Layer 12 of a small transformer language model trained on English Wikipedia (16 layers, counted from 0, width 128).
A neuron adds its activation times its output weights to the MLP's output. To switch it off is to set its activation to zero at one token and run the rest of the model.
A neuron's activation on a vector x is GELU(weights . x + bias), where the dot is the dot product.

Input weights of the MLP neurons that the questions are about. A number n stands for (n - 500) times 0.0011.
n14 (bias -0.232): 496,439,507,523,594,575,604,493,725,561,608,275,457,263,447,324,671,414,504,461,433,194,500,449,185,546,556,448,565,601,449,511,586,405,633,541,625,493,432,536,492,461,507,399,461,483,572,110,592,563,428,580,400,481,557,562,373,539,512,559,432,444,264,459,531,447,735,430,450,414,804,447,408,587,414,470,415,604,157,478,716,730,848,382,450,559,647,516,456,303,496,461,329,396,593,622,745,618,537,527,342,604,454,663,484,590,585,419,552,489,246,360,485,532,364,380,574,387,607,448,572,614,568,504,537,226,529,425
n43 (bias -0.125): 322,581,433,572,503,726,477,547,565,655,305,746,482,593,516,415,360,457,567,473,405,419,556,588,461,493,467,356,523,691,525,375,392,565,497,266,510,361,651,385,386,385,396,449,599,424,277,409,557,617,600,354,554,577,485,751,346,373,549,384,623,577,518,516,457,413,477,515,365,677,419,458,523,486,374,664,536,763,563,516,440,387,532,549,480,567,650,540,483,500,600,238,497,444,613,454,497,438,548,420,424,549,424,494,456,465,321,544,407,576,541,467,475,608,339,437,550,651,630,283,298,295,510,411,516,396,439,510
n55 (bias -0.104): 525,599,469,479,395,529,596,456,369,489,545,365,297,514,437,486,549,644,584,536,727,390,410,395,591,600,575,519,600,480,524,556,607,465,356,500,465,572,297,358,377,554,427,205,543,329,633,423,637,397,353,479,841,451,401,439,726,598,529,715,615,601,571,510,536,559,714,520,522,510,542,618,484,349,536,469,393,528,510,351,452,556,567,639,748,584,510,511,652,493,375,759,618,418,352,377,595,606,427,540,436,660,296,591,616,353,469,442,354,483,151,648,256,441,640,410,428,409,429,510,620,391,405,479,514,609,637,511
n78 (bias -0.233): 539,590,493,468,336,428,612,520,382,490,664,637,542,571,462,598,510,589,411,526,449,680,316,584,448,676,490,604,528,484,626,527,412,618,385,591,700,394,558,681,528,331,224,415,532,565,521,345,678,419,379,635,378,551,559,768,288,457,261,456,631,490,525,568,532,462,345,516,447,364,576,746,395,623,521,623,475,422,557,510,663,497,490,607,528,252,523,235,307,603,677,507,636,454,482,520,577,396,469,269,437,693,556,345,461,534,443,312,578,439,713,337,310,572,466,557,578,431,597,425,396,535,514,520,574,422,631,500
n140 (bias -0.199): 454,329,439,301,626,453,606,651,310,639,471,545,602,428,545,521,454,450,479,569,456,450,268,622,650,575,591,592,458,616,601,372,363,633,439,486,556,335,538,484,689,724,533,979,390,509,420,521,486,378,357,448,606,514,454,517,503,561,613,470,545,341,593,814,536,541,465,383,436,461,528,486,437,431,461,503,504,401,412,483,476,590,462,516,318,442,618,728,386,493,419,322,473,532,446,332,597,409,376,425,348,670,383,277,554,420,588,571,479,578,540,296,389,537,406,668,683,313,479,634,458,493,497,401,340,507,411,749
n141 (bias -0.154): 321,559,526,503,524,405,520,553,556,373,386,368,623,446,295,536,402,386,523,592,698,547,467,667,379,400,397,645,305,627,425,464,693,395,490,637,487,418,442,619,435,656,488,487,424,573,523,438,513,525,640,568,784,422,598,528,436,439,507,563,675,397,387,339,796,455,555,609,600,632,575,248,383,630,383,649,364,487,370,417,583,578,630,451,410,408,465,600,527,635,503,350,456,328,570,392,509,297,458,577,500,573,543,513,406,571,465,722,568,436,466,507,352,428,328,553,326,549,559,416,438,677,555,397,494,587,503,503
n169 (bias 0.031): 543,591,606,549,419,588,442,393,418,593,500,652,588,537,482,409,641,469,599,424,474,578,269,512,482,506,296,314,417,389,271,467,346,518,641,603,386,620,620,381,524,475,506,441,442,557,509,455,576,670,545,352,338,545,520,578,491,491,564,389,392,497,698,506,598,560,515,368,518,656,554,497,562,519,398,354,521,391,345,453,408,506,491,432,648,472,619,512,360,326,451,454,538,454,565,540,435,500,518,302,634,524,629,464,565,581,351,629,485,277,440,580,517,503,590,525,491,380,515,375,527,428,317,538,474,379,277,443
n274 (bias -0.112): 491,383,515,400,565,706,509,419,506,608,351,601,486,377,473,461,537,534,550,545,567,344,622,544,401,622,419,634,543,457,483,515,580,301,377,564,405,550,417,494,341,524,384,417,460,543,497,521,381,518,306,443,415,607,551,537,482,627,582,477,566,580,563,331,564,539,434,369,482,508,671,429,495,328,522,631,512,453,459,638,527,410,410,418,721,615,462,374,380,693,526,601,425,637,574,551,564,644,288,426,609,576,646,458,543,589,544,520,438,339,403,343,445,415,691,506,460,429,759,269,322,542,518,529,485,580,466,522
n301 (bias -0.057): 484,481,488,449,523,392,703,428,465,378,510,568,423,413,544,468,535,381,444,518,506,601,619,333,619,369,564,503,662,539,551,397,401,560,561,567,650,386,547,568,563,484,532,676,433,463,541,453,677,543,306,434,565,593,527,629,506,649,541,570,547,363,365,466,394,376,575,436,468,258,525,481,508,740,490,453,385,389,537,361,688,441,531,606,465,507,716,458,497,512,706,615,621,733,555,467,458,723,463,768,420,452,337,403,588,475,369,466,376,350,739,571,479,631,456,648,529,590,314,525,544,547,456,432,417,393,583,480
n329 (bias -0.061): 497,422,615,582,425,547,715,366,328,427,426,500,656,586,581,444,594,483,630,445,576,477,606,408,413,566,394,360,554,423,462,769,607,402,582,628,483,620,586,361,570,415,408,448,574,503,472,547,625,650,455,478,525,450,432,553,365,546,599,413,353,397,467,472,623,381,550,490,557,521,391,583,538,409,491,442,608,478,543,467,445,483,564,534,320,584,543,349,459,339,627,443,312,551,672,331,550,444,506,486,467,551,472,344,410,611,459,413,574,366,599,386,492,535,542,560,557,381,483,475,643,396,480,385,497,439,489,509
n335 (bias -0.080): 751,663,474,450,547,630,515,464,481,341,744,680,235,337,716,508,699,706,354,486,630,412,527,537,546,531,482,583,623,615,500,414,485,603,256,400,621,511,421,578,246,411,521,496,349,336,504,496,507,548,421,458,559,579,568,533,358,422,438,658,707,613,486,406,442,598,564,701,554,357,584,770,500,512,473,496,654,429,541,388,500,825,409,411,516,275,372,597,456,445,456,519,81,458,484,464,653,257,604,633,507,369,654,678,696,428,419,518,358,411,528,438,537,694,387,752,597,564,538,496,393,587,568,332,622,496,586,611

Output weights of the MLP neurons that the questions are about. A number n stands for (n - 500) times 0.00056.
n14: 404,579,385,609,311,401,383,315,90,651,487,783,570,583,607,569,469,515,556,714,576,773,457,401,885,361,390,647,369,385,624,469,463,605,265,475,229,421,573,352,513,621,332,636,509,405,352,971,377,549,684,546,571,733,571,461,679,294,590,268,330,642,861,505,660,513,290,552,377,713,464,582,521,346,505,443,531,439,757,600,378,269,74,532,632,442,363,564,357,577,476,605,636,547,389,495,170,366,430,374,624,385,611,319,441,500,435,733,351,429,709,683,643,487,617,529,193,575,547,589,320,414,330,585,326,821,571,491
n43: 479,549,598,532,503,374,724,608,516,631,374,489,497,476,432,530,469,791,528,445,533,482,564,497,492,456,477,478,515,597,519,622,527,523,526,683,280,467,439,377,524,573,509,352,365,674,428,415,482,497,349,454,479,509,500,568,523,584,436,490,341,494,506,564,465,400,560,466,628,413,616,481,748,497,580,559,432,530,425,439,429,549,418,352,577,373,481,637,538,444,514,698,654,423,615,420,534,469,492,353,567,335,396,463,596,553,462,562,382,552,453,385,708,508,571,503,398,603,393,503,606,459,460,428,440,533,360,425
n55: 382,569,573,472,528,463,283,735,523,234,487,598,621,493,407,441,631,529,537,590,264,642,500,539,457,354,488,449,572,550,497,366,381,701,490,489,374,377,608,503,381,368,698,578,376,694,716,537,475,500,642,434,487,564,691,400,249,677,360,447,503,571,530,536,615,413,468,612,585,324,678,546,485,433,514,437,551,440,456,618,262,420,421,586,333,628,516,388,616,588,479,353,340,581,497,535,542,352,472,460,540,611,707,454,653,594,265,444,418,517,633,362,600,690,542,406,572,462,375,490,630,403,584,449,423,313,625,626
n78: 400,525,475,652,563,588,383,481,563,635,511,561,599,586,587,560,394,422,583,487,467,434,426,448,406,456,487,531,359,414,414,525,466,553,741,332,392,638,647,649,449,535,595,449,378,659,805,545,475,357,713,257,540,508,486,492,369,576,256,741,413,473,525,625,496,453,167,432,415,485,620,426,571,508,282,621,352,538,617,461,729,354,700,410,477,375,707,183,459,603,712,500,385,664,258,409,408,445,443,388,504,493,453,676,512,259,488,700,439,489,468,448,568,643,311,461,545,321,500,750,568,490,457,477,460,681,281,818
n140: 490,640,413,378,450,476,297,706,493,708,503,514,581,364,390,527,644,507,506,356,592,643,538,439,658,424,520,627,506,621,510,285,507,630,384,471,379,446,346,546,347,514,363,428,647,719,507,483,529,411,659,493,478,565,603,524,741,432,819,671,584,449,504,360,347,692,284,641,576,297,562,739,466,419,469,614,555,486,474,403,415,530,284,286,452,406,503,463,386,674,451,597,588,493,657,323,359,437,386,450,447,506,458,582,536,418,711,483,602,486,764,503,386,414,447,349,360,372,537,497,426,417,489,651,529,483,522,537
n141: 408,606,590,560,505,503,460,440,491,513,497,647,272,451,500,442,530,519,410,583,433,452,567,450,394,453,531,303,679,374,433,493,442,398,432,417,367,494,437,497,548,503,400,572,590,315,588,467,366,484,481,520,629,563,264,601,564,628,605,641,325,650,350,683,525,449,596,730,486,408,429,529,435,571,308,547,503,500,559,569,351,561,545,532,572,628,234,357,690,425,460,606,513,363,479,556,434,619,597,344,442,514,421,480,579,549,650,509,542,420,462,454,588,461,759,488,535,595,417,683,506,539,457,539,707,547,484,511
n169: 610,470,415,396,481,602,595,380,492,535,508,383,419,565,506,511,342,590,399,613,472,391,612,638,554,436,497,648,597,606,719,455,665,465,464,650,585,454,516,619,544,470,409,562,525,346,429,445,500,427,419,489,571,622,571,563,505,494,509,624,525,515,388,393,412,464,479,508,457,332,419,407,264,376,474,614,506,535,652,586,581,560,364,625,637,571,331,463,608,634,488,368,409,541,423,473,684,512,535,575,370,432,467,472,393,517,637,393,419,732,368,506,426,432,347,344,548,664,546,592,431,556,479,237,489,598,579,432
n274: 594,645,386,517,453,354,591,489,489,418,717,543,551,667,378,419,615,577,416,428,423,669,445,500,465,426,492,307,465,449,581,587,553,621,625,539,598,544,483,517,451,445,402,496,432,437,450,453,544,655,487,617,487,474,594,412,467,524,363,546,470,419,505,531,514,541,551,596,481,472,547,610,463,487,466,502,530,578,397,477,431,531,502,454,468,431,504,522,571,483,597,516,476,389,389,437,468,507,575,510,445,521,411,413,438,543,440,592,555,574,517,502,564,608,453,474,465,420,466,511,653,422,414,523,462,431,576,524
n301: 530,686,523,546,543,590,309,604,416,431,602,566,537,521,588,579,583,643,681,604,590,450,241,644,365,513,558,478,454,576,457,500,448,379,456,416,403,315,349,533,441,516,406,578,380,419,462,469,375,429,659,549,386,284,485,548,428,467,507,468,376,731,657,533,514,322,548,402,393,515,693,630,637,371,466,497,420,429,354,451,425,524,491,396,550,443,304,543,494,554,391,450,574,375,532,626,545,446,341,328,655,643,685,668,559,488,623,567,610,702,404,376,503,488,629,510,533,465,578,543,326,546,461,528,589,491,453,616
n329: 581,500,477,365,455,495,410,428,562,401,484,401,382,495,465,606,261,500,626,516,428,412,487,698,488,359,474,589,470,614,573,366,449,470,432,561,532,488,470,557,528,492,476,533,470,341,435,539,567,485,337,515,554,630,514,495,606,566,289,440,603,592,516,484,368,505,515,558,576,524,448,514,524,549,490,512,406,323,551,568,608,556,435,602,577,437,366,592,539,505,528,425,649,515,396,467,569,634,645,582,466,507,465,319,490,427,500,481,442,693,531,514,425,451,638,508,512,686,530,534,485,579,485,455,516,537,511,426
n335: 528,459,401,301,507,409,388,592,683,387,422,402,421,493,555,252,677,593,364,415,578,402,629,458,511,577,432,702,446,607,624,500,457,544,435,98,522,402,416,420,670,590,547,661,469,471,555,500,344,398,490,578,483,615,407,426,551,459,620,807,697,660,476,408,500,562,557,585,703,479,490,557,472,543,858,419,441,467,639,306,594,692,500,578,339,322,296,755,411,563,448,423,356,453,507,477,472,407,446,513,511,510,521,332,684,368,221,454,480,485,392,599,260,578,372,455,677,527,446,486,618,459,567,584,752,450,737,437

Each question names a token from some text and the token that comes next. It shows the vector x that enters the MLP there. A number n stands for (n - 500) times 0.011.

Then comes g, the gradient of the next token's log-probability with respect to the MLP's output, scaled to length 1. A neuron's effect is roughly proportional to its activation times (output weights . g). A number n stands for (n - 500) times 0.00073.

" approximately", then " 160"
x: 335,546,591,563,520,518,497,649,543,522,480,531,641,544,447,388,677,320,561,289,630,434,579,313,467,673,456,645,559,343,303,746,465,398,351,134,486,586,554,417,433,433,560,562,554,652,596,675,621,249,520,584,465,237,377,505,535,452,503,542,497,450,624,420,478,610,383,325,528,679,466,531,450,574,554,501,533,556,663,446,276,556,523,519,463,542,438,396,504,589,519,393,537,470,577,383,422,430,648,554,554,377,662,546,602,462,299,646,500,480,556,321,481,480,438,531,582,372,490,678,590,459,555,657,378,482,650,609
g: 334,423,252,250,468,355,702,415,614,470,730,535,548,556,496,576,478,498,635,449,514,280,611,505,542,481,469,592,371,577,525,570,409,622,615,545,383,472,247,540,496,196,748,432,431,547,489,759,479,413,594,528,811,374,570,301,533,322,461,437,377,464,540,541,546,488,686,535,543,427,780,575,445,447,569,649,483,295,641,698,547,591,299,631,510,519,310,185,520,407,474,494,409,594,432,226,522,688,438,452,352,642,493,477,592,566,495,406,338,513,515,526,369,470,498,607,496,489,703,347,537,554,647,488,597,637,573,528
Switching off which neuron hurts the next token most? n329

"uth", then "iya"
x: 443,517,622,519,562,564,299,412,364,663,500,642,497,631,578,512,691,394,472,361,621,702,464,436,410,507,255,316,517,431,376,521,450,382,581,426,392,707,358,482,419,552,540,412,679,876,418,562,676,468,579,417,436,384,423,446,463,467,584,439,527,443,714,460,449,441,528,324,491,936,575,689,727,543,480,367,522,506,449,359,511,402,386,438,438,513,628,540,424,562,409,388,367,471,640,602,263,466,424,327,569,560,483,436,454,611,457,756,521,254,514,488,599,426,533,569,627,650,500,659,428,447,499,587,615,571,313,567
g: 773,424,534,470,537,355,464,540,581,411,541,418,341,556,422,419,467,465,429,468,497,707,425,502,473,648,502,415,594,484,509,511,521,486,443,505,599,443,609,673,774,614,682,631,603,481,374,538,384,574,536,366,649,638,345,404,296,277,634,291,494,527,396,330,737,635,358,536,562,465,585,452,543,633,460,429,172,490,528,590,538,504,511,758,505,424,540,742,287,440,382,613,586,560,352,318,724,574,700,636,465,383,664,740,443,456,344,571,246,523,486,595,533,441,363,288,615,516,523,467,285,400,302,369,508,426,522,657
Which neuron, switched off, raises the next token's probability most? n43

" Pan", then "ama"
x: 612,542,642,662,530,487,390,636,499,481,496,599,616,458,565,437,857,298,412,450,526,562,330,335,425,609,346,252,527,481,439,574,349,343,409,477,225,658,389,425,583,664,570,482,592,787,457,511,502,434,551,559,535,402,522,368,496,415,450,552,393,451,496,430,603,629,729,213,469,646,553,555,644,436,561,531,405,531,442,442,504,467,367,470,368,616,473,418,551,556,633,536,547,541,503,460,327,634,539,350,631,413,626,649,600,456,443,605,484,286,604,466,432,331,415,479,413,659,519,576,583,589,501,760,602,383,424,665
g: 535,378,387,635,451,631,451,705,336,334,536,526,676,507,615,547,529,606,584,368,352,521,529,277,532,555,773,331,430,423,425,424,270,339,518,516,689,531,664,646,493,901,548,472,456,448,587,563,586,463,544,727,465,541,518,454,461,688,337,579,726,434,527,533,436,392,705,411,696,533,448,477,271,520,417,305,584,513,309,474,465,464,358,353,444,479,356,555,522,666,544,368,539,439,480,471,376,696,631,475,368,365,667,487,474,653,504,526,597,444,481,860,503,306,318,463,613,487,536,434,616,249,575,411,397,461,387,514
Switching off which neuron hurts the next token most? n274

" Ne", then "olit"
x: 510,487,518,503,469,348,386,538,435,532,538,549,645,530,607,497,775,320,415,396,475,656,314,383,462,661,291,434,515,454,412,569,605,523,449,403,209,713,326,387,537,736,650,433,526,804,634,523,533,441,473,588,406,306,555,426,455,414,554,506,437,571,498,511,506,500,608,309,435,611,534,642,611,448,511,520,512,444,440,415,548,349,520,506,370,608,751,413,395,573,618,528,626,623,493,580,312,496,638,388,648,565,580,434,541,533,378,522,589,235,714,555,424,378,428,499,390,531,594,502,319,594,537,769,613,358,431,587
g: 612,374,271,600,306,553,621,593,372,472,262,472,650,470,372,798,563,571,404,513,398,554,625,586,422,517,623,568,393,492,458,523,377,420,637,365,826,342,685,358,484,722,518,669,507,581,596,727,662,325,460,550,504,374,259,467,417,465,516,610,496,430,450,459,492,410,505,431,561,698,650,544,658,666,464,498,531,451,476,445,423,343,473,220,323,630,471,568,290,511,454,403,525,414,521,480,393,427,791,428,311,672,676,428,312,338,498,552,495,517,543,516,583,329,345,573,549,408,687,533,506,405,694,568,466,607,377,681
Switching off which neuron hurts the next token most? n78

"cs", then ","
x: 295,643,569,524,436,587,376,512,334,558,366,685,563,574,540,481,789,340,493,441,572,518,475,361,562,389,218,476,350,493,560,436,281,522,398,411,370,383,663,427,477,580,629,440,607,757,465,680,653,366,551,574,491,284,419,331,575,416,497,581,573,478,698,480,523,488,478,386,519,802,504,637,580,534,457,448,414,614,446,405,325,480,395,360,411,463,631,433,393,457,594,389,586,511,644,661,395,420,473,483,601,584,515,617,723,483,396,470,553,416,665,447,529,641,495,494,455,476,488,765,384,424,620,655,636,537,389,504
g: 391,621,512,447,601,584,538,548,739,460,382,544,351,565,469,575,692,621,469,521,474,521,502,411,402,422,395,155,548,309,410,501,478,481,407,426,414,571,508,516,603,370,576,421,680,609,491,488,406,155,372,452,525,350,382,543,535,601,519,285,670,481,524,493,501,415,593,492,421,409,412,541,617,677,630,597,847,410,348,181,417,431,633,511,702,633,615,550,779,486,750,355,321,348,573,397,632,689,477,416,529,409,441,592,535,484,763,289,433,543,526,449,456,482,648,564,673,509,363,559,641,503,333,440,370,534,644,472
Switching off which neuron hurts the next token most? n43

" da", then "wn"
x: 443,638,728,657,470,560,427,599,514,453,534,552,644,533,508,454,755,302,513,369,677,571,453,423,460,454,261,367,283,360,480,578,440,516,479,339,465,723,331,469,427,604,615,494,456,730,469,375,523,498,522,583,631,310,595,443,571,433,537,496,345,494,491,505,761,562,535,484,463,615,564,598,521,460,605,578,454,514,479,573,444,401,548,443,359,586,443,325,396,636,515,566,503,460,444,487,257,381,657,487,694,536,428,564,652,499,221,444,556,239,677,495,393,364,397,641,520,590,402,541,619,555,508,751,612,367,537,430
g: 445,348,356,295,604,407,474,704,424,394,569,387,430,398,375,552,469,427,535,323,475,594,607,453,506,592,530,440,792,151,392,315,632,471,466,307,429,572,508,435,363,492,533,580,480,279,452,671,588,630,486,376,604,696,328,703,229,516,506,576,504,319,548,576,446,535,470,626,480,502,672,521,318,632,463,644,542,472,591,675,445,537,575,578,496,673,694,341,425,476,610,440,698,370,224,799,636,479,449,398,478,597,597,439,581,591,669,357,507,517,542,427,567,372,384,654,510,357,350,724,564,387,538,677,450,463,650,502
Switching off which neuron hurts the next token most? n141

",", then " known"
x: 435,578,614,614,560,498,499,715,471,517,477,644,489,389,514,393,870,347,451,316,642,382,567,296,377,590,410,737,493,466,607,404,369,490,453,328,403,543,522,599,476,615,577,385,560,618,584,488,534,476,461,583,569,235,364,445,416,582,560,644,608,512,510,500,540,546,531,175,457,641,607,541,772,375,634,476,425,508,379,518,480,458,576,405,299,533,565,444,373,578,387,528,606,567,592,546,316,400,484,410,453,587,472,505,538,433,460,647,620,359,497,456,494,611,537,503,448,476,647,435,342,424,554,834,576,419,499,578
g: 490,480,394,281,520,625,462,490,564,583,673,640,391,425,626,486,674,545,348,254,382,425,405,559,500,537,476,540,378,220,447,402,546,371,629,528,526,203,726,529,423,612,451,599,375,369,700,492,550,524,485,558,573,411,768,348,589,524,499,581,540,551,442,398,494,529,363,692,521,445,587,548,718,721,570,345,417,681,489,440,512,505,558,287,341,554,486,447,456,449,568,259,466,498,331,660,382,609,912,437,617,726,567,400,290,677,497,572,715,359,430,499,284,544,460,403,516,550,612,626,472,343,579,421,493,392,459,578
Switching off which neuron hurts the next token most? n274

" the", then " town"
x: 403,549,544,583,536,528,450,650,496,564,458,555,610,442,480,405,843,262,397,385,541,404,478,210,543,538,431,629,378,439,404,599,476,429,514,371,456,505,509,551,468,664,498,494,492,767,587,570,619,332,508,511,544,378,606,515,461,340,488,567,473,540,591,582,587,479,564,5,489,564,574,564,572,380,485,554,488,479,586,323,395,380,652,430,409,669,550,406,471,565,475,629,516,480,471,486,399,542,587,498,604,477,525,625,512,464,320,552,559,208,679,438,570,528,520,506,520,598,476,563,466,570,524,732,458,446,483,627
g: 423,361,405,605,489,496,454,392,578,432,712,505,372,407,648,742,614,567,463,242,667,571,500,751,761,381,448,607,519,379,542,375,551,467,629,502,426,489,338,435,379,495,342,453,211,548,442,567,502,475,675,374,547,368,748,499,320,472,352,452,424,611,572,489,563,473,611,551,354,457,267,584,839,490,624,297,603,507,604,700,370,508,453,438,358,635,457,505,582,704,535,670,363,445,355,628,674,513,633,468,656,307,460,470,426,387,538,619,220,606,677,469,665,457,580,557,507,390,461,485,405,490,619,458,594,343,370,406
Switching off which neuron hurts the next token most? n301

" and", then " Pa"
x: 356,594,545,620,429,658,410,839,468,562,467,639,595,421,547,479,812,419,416,331,563,526,582,307,447,549,340,588,647,546,462,551,254,520,502,430,467,617,419,479,468,583,663,424,498,661,535,607,622,448,504,552,491,239,453,471,466,501,493,628,452,543,576,509,587,590,340,228,495,595,470,545,656,420,642,437,427,636,491,381,390,337,574,518,341,531,624,525,333,520,428,454,376,576,599,573,331,290,431,344,544,566,511,526,500,437,464,681,536,225,625,515,508,459,543,475,493,413,551,600,364,586,546,835,616,361,491,504
g: 711,391,555,489,450,444,476,551,536,454,540,500,365,569,621,433,454,621,545,477,603,618,326,513,669,434,485,481,547,360,600,498,654,486,394,422,188,700,316,450,604,625,672,480,451,687,423,501,459,504,594,444,555,288,579,486,605,270,720,238,300,477,485,633,655,524,588,405,421,608,536,382,751,695,407,573,326,675,623,478,570,562,271,644,563,465,634,277,478,465,354,470,328,493,561,499,616,731,351,510,639,351,622,576,465,522,340,377,286,599,657,538,538,549,434,423,478,690,318,320,700,296,554,446,364,432,594,397
Which neuron, switched off, raises the next token's probability most? n169

"ient", then " re"
x: 567,599,618,448,612,542,385,425,354,591,453,644,523,513,575,583,880,373,452,460,669,361,478,246,549,387,306,372,417,409,495,564,340,575,394,396,410,433,542,424,509,648,457,514,561,784,451,513,614,375,493,547,529,406,542,305,576,369,442,387,571,539,553,505,526,584,327,307,516,699,540,483,659,463,480,516,697,552,486,442,468,484,525,446,489,558,493,321,365,401,496,568,377,371,576,609,496,453,457,538,550,359,574,708,639,482,256,706,532,302,614,547,542,620,452,524,459,596,575,657,471,454,470,835,551,520,327,502
g: 273,247,415,568,462,503,475,856,480,452,548,361,603,656,318,446,590,443,615,479,240,660,776,432,509,631,553,753,469,567,436,513,373,490,407,271,598,646,546,245,629,651,365,523,397,303,366,536,484,561,588,518,471,675,398,556,496,595,506,649,547,350,424,384,364,599,390,246,521,620,658,596,472,599,247,698,500,471,617,560,603,585,586,457,343,403,747,378,745,402,500,538,484,404,377,463,332,455,405,692,422,659,533,546,496,386,697,500,417,424,433,638,466,501,380,559,504,402,548,428,576,585,436,562,464,620,441,444
Switching off which neuron hurts the next token most? n335

"ya", then "t"
x: 491,589,622,624,400,480,548,471,512,641,280,675,560,475,456,512,553,345,679,449,636,652,417,428,527,544,208,503,565,444,577,548,590,490,515,263,353,590,461,513,472,553,593,448,532,827,430,440,429,514,611,574,502,258,469,269,389,559,549,507,445,505,734,535,560,470,636,403,443,643,496,554,688,572,533,490,546,614,290,314,498,225,453,366,457,533,715,449,575,336,437,586,307,503,530,561,375,507,332,356,561,636,428,640,567,490,386,658,579,305,558,532,599,503,502,515,508,452,479,549,405,413,553,797,555,445,418,626
g: 270,437,577,555,422,577,475,471,412,271,414,509,510,415,517,426,593,572,685,606,667,461,575,618,654,294,560,659,368,697,321,535,501,529,460,475,261,369,411,336,539,532,346,344,301,637,769,656,345,559,339,742,428,352,558,633,468,426,496,486,454,532,386,499,566,728,654,585,386,487,550,550,539,557,408,608,455,387,322,503,407,148,457,617,400,552,287,596,609,512,380,375,701,545,690,510,452,758,673,546,495,536,396,605,585,523,149,461,413,561,563,704,469,563,599,360,454,556,506,448,672,484,462,416,510,541,601,570
Switching off which neuron hurts the next token most? n329

" in", then " his"
x: 461,632,511,558,606,414,448,788,408,466,478,656,515,399,667,416,730,297,432,265,474,282,543,291,486,556,416,599,446,552,425,572,207,518,480,462,547,440,536,586,551,564,576,552,566,696,459,472,464,444,604,463,500,201,517,390,341,551,626,446,623,514,614,624,475,443,544,147,590,704,515,547,638,568,600,553,526,505,665,312,402,332,471,491,453,506,511,503,388,583,432,501,464,560,569,389,377,564,558,486,578,416,573,626,554,453,300,538,557,349,647,467,448,490,493,580,568,526,512,650,481,571,414,651,583,407,472,484
g: 381,435,500,753,412,743,593,586,477,460,256,582,610,440,323,463,459,617,466,511,516,397,431,514,503,520,592,423,566,716,580,561,234,617,537,513,606,447,86,432,422,505,185,445,756,551,584,679,301,616,283,673,672,409,350,522,595,303,733,621,594,522,418,639,591,546,405,528,590,470,530,575,592,522,502,414,616,413,398,353,457,742,431,607,575,502,601,457,495,571,476,444,336,307,441,377,543,348,404,639,530,467,616,614,528,492,411,615,331,720,368,504,653,337,544,413,643,331,502,476,571,585,379,477,588,416,411,444
Switching off which neuron hurts the next token most? n140

"elli", then " Pan"
x: 501,558,705,559,571,627,490,374,544,464,441,651,675,444,548,527,756,279,564,444,663,545,466,359,392,469,308,338,537,376,477,606,415,468,405,329,337,664,380,344,477,528,418,490,518,722,400,459,583,377,583,402,413,433,410,297,491,520,590,237,417,503,706,459,510,525,352,320,545,773,511,641,730,363,518,511,522,673,503,416,588,503,499,411,636,670,644,486,423,451,551,468,542,518,537,637,203,437,420,413,465,586,512,660,577,370,355,719,593,200,653,415,563,469,605,576,485,583,545,504,451,440,572,607,614,576,436,536
g: 543,525,542,425,428,572,510,655,591,490,518,398,353,432,514,504,401,366,458,364,447,583,592,627,500,543,554,721,360,617,690,348,502,446,619,486,645,574,369,382,464,796,863,625,610,475,458,612,461,469,717,324,550,525,567,458,471,566,423,539,320,396,519,313,735,550,515,372,485,409,424,373,608,621,487,516,154,542,657,500,555,469,483,714,381,365,505,518,546,662,686,565,464,596,380,494,417,577,416,621,474,483,583,517,349,546,270,496,331,315,438,529,472,298,397,371,348,850,500,225,399,378,737,485,518,640,432,543
Which neuron, switched off, raises the next token's probability most? n274

"\n ", then " -"
x: 418,435,547,626,567,619,372,559,393,345,470,456,493,507,536,533,648,416,461,521,474,457,433,327,416,674,399,585,507,354,585,655,357,472,520,482,469,568,442,707,320,519,566,519,531,801,558,464,493,675,475,618,611,454,387,275,588,419,477,622,598,383,532,500,751,452,734,219,546,748,418,541,561,387,599,655,416,731,451,471,417,504,463,502,395,564,409,558,552,577,274,527,652,572,531,358,475,380,531,483,605,600,412,633,508,333,274,518,635,247,421,387,401,522,441,542,528,474,542,665,439,506,544,690,615,513,392,484
g: 494,607,572,658,387,562,394,497,476,470,550,531,640,386,617,730,757,561,666,454,566,646,603,565,514,521,564,425,548,143,479,640,353,433,452,411,757,683,498,455,516,465,695,299,517,625,378,263,390,409,449,445,378,534,592,464,592,450,452,394,643,292,675,538,474,362,482,375,587,528,438,582,516,514,426,275,286,679,518,436,493,364,317,500,459,392,422,494,452,443,481,596,332,521,590,173,332,433,665,395,676,374,610,705,665,680,759,615,398,501,514,554,593,664,489,488,637,579,330,402,405,342,433,459,369,534,629,546
Switching off which neuron hurts the next token most? n55

",", then " he"
x: 392,553,461,593,467,423,455,838,377,620,589,658,646,402,465,486,854,446,368,423,612,380,484,310,476,565,536,655,371,521,605,541,450,536,498,195,283,469,496,460,476,571,518,495,605,717,534,607,483,510,520,553,460,313,380,426,497,514,478,507,675,519,554,561,618,545,467,182,515,699,460,600,691,409,631,526,441,656,467,462,431,445,470,441,270,584,430,518,350,535,378,482,582,481,523,635,320,357,458,450,530,537,512,514,598,468,478,654,565,233,504,490,497,517,408,494,567,493,405,651,446,454,557,711,590,572,393,552
g: 201,392,579,417,626,956,472,599,632,540,364,470,522,439,474,658,535,481,639,494,419,347,389,493,448,660,634,507,475,362,339,655,494,534,577,329,761,452,392,464,479,594,542,438,539,646,346,394,544,570,450,421,464,387,429,372,481,486,536,701,576,640,445,730,499,432,635,462,468,216,469,608,450,568,570,677,492,404,339,379,515,740,583,426,296,480,532,585,651,524,685,510,230,364,536,501,436,393,649,505,504,481,425,526,467,639,573,339,438,731,365,361,682,433,494,414,597,263,325,389,620,740,575,519,427,512,445,478
Which neuron, switched off, raises the next token's probability most? n140

" a", then " primary"
x: 361,575,455,678,625,518,431,640,439,583,659,600,678,530,562,558,761,282,473,326,638,522,497,231,521,607,265,713,332,418,394,583,420,487,508,353,466,532,632,540,453,560,312,591,447,715,519,571,671,332,464,548,566,346,442,437,440,455,510,599,553,459,597,606,472,456,334,148,532,458,500,585,558,398,412,547,484,506,661,424,467,484,609,511,414,496,582,382,361,471,445,597,596,522,409,536,401,495,558,421,644,508,548,592,626,482,276,495,512,282,561,384,437,477,464,591,557,572,537,607,429,563,565,737,476,441,556,559
g: 373,572,512,627,558,302,413,513,442,626,379,211,541,457,604,349,436,509,372,621,650,558,416,495,514,350,465,472,512,672,400,499,484,606,597,438,818,369,755,596,632,437,448,676,695,579,357,541,506,416,348,435,413,466,386,597,627,241,396,386,516,529,373,231,648,488,612,420,435,565,507,612,530,523,585,465,638,562,504,605,776,343,545,374,670,394,420,484,367,629,631,566,587,558,378,546,592,651,345,466,540,576,595,567,533,473,377,686,407,557,539,448,671,593,356,505,468,109,371,538,331,257,342,533,579,451,715,553
Switching off which neuron hurts the next token most? n78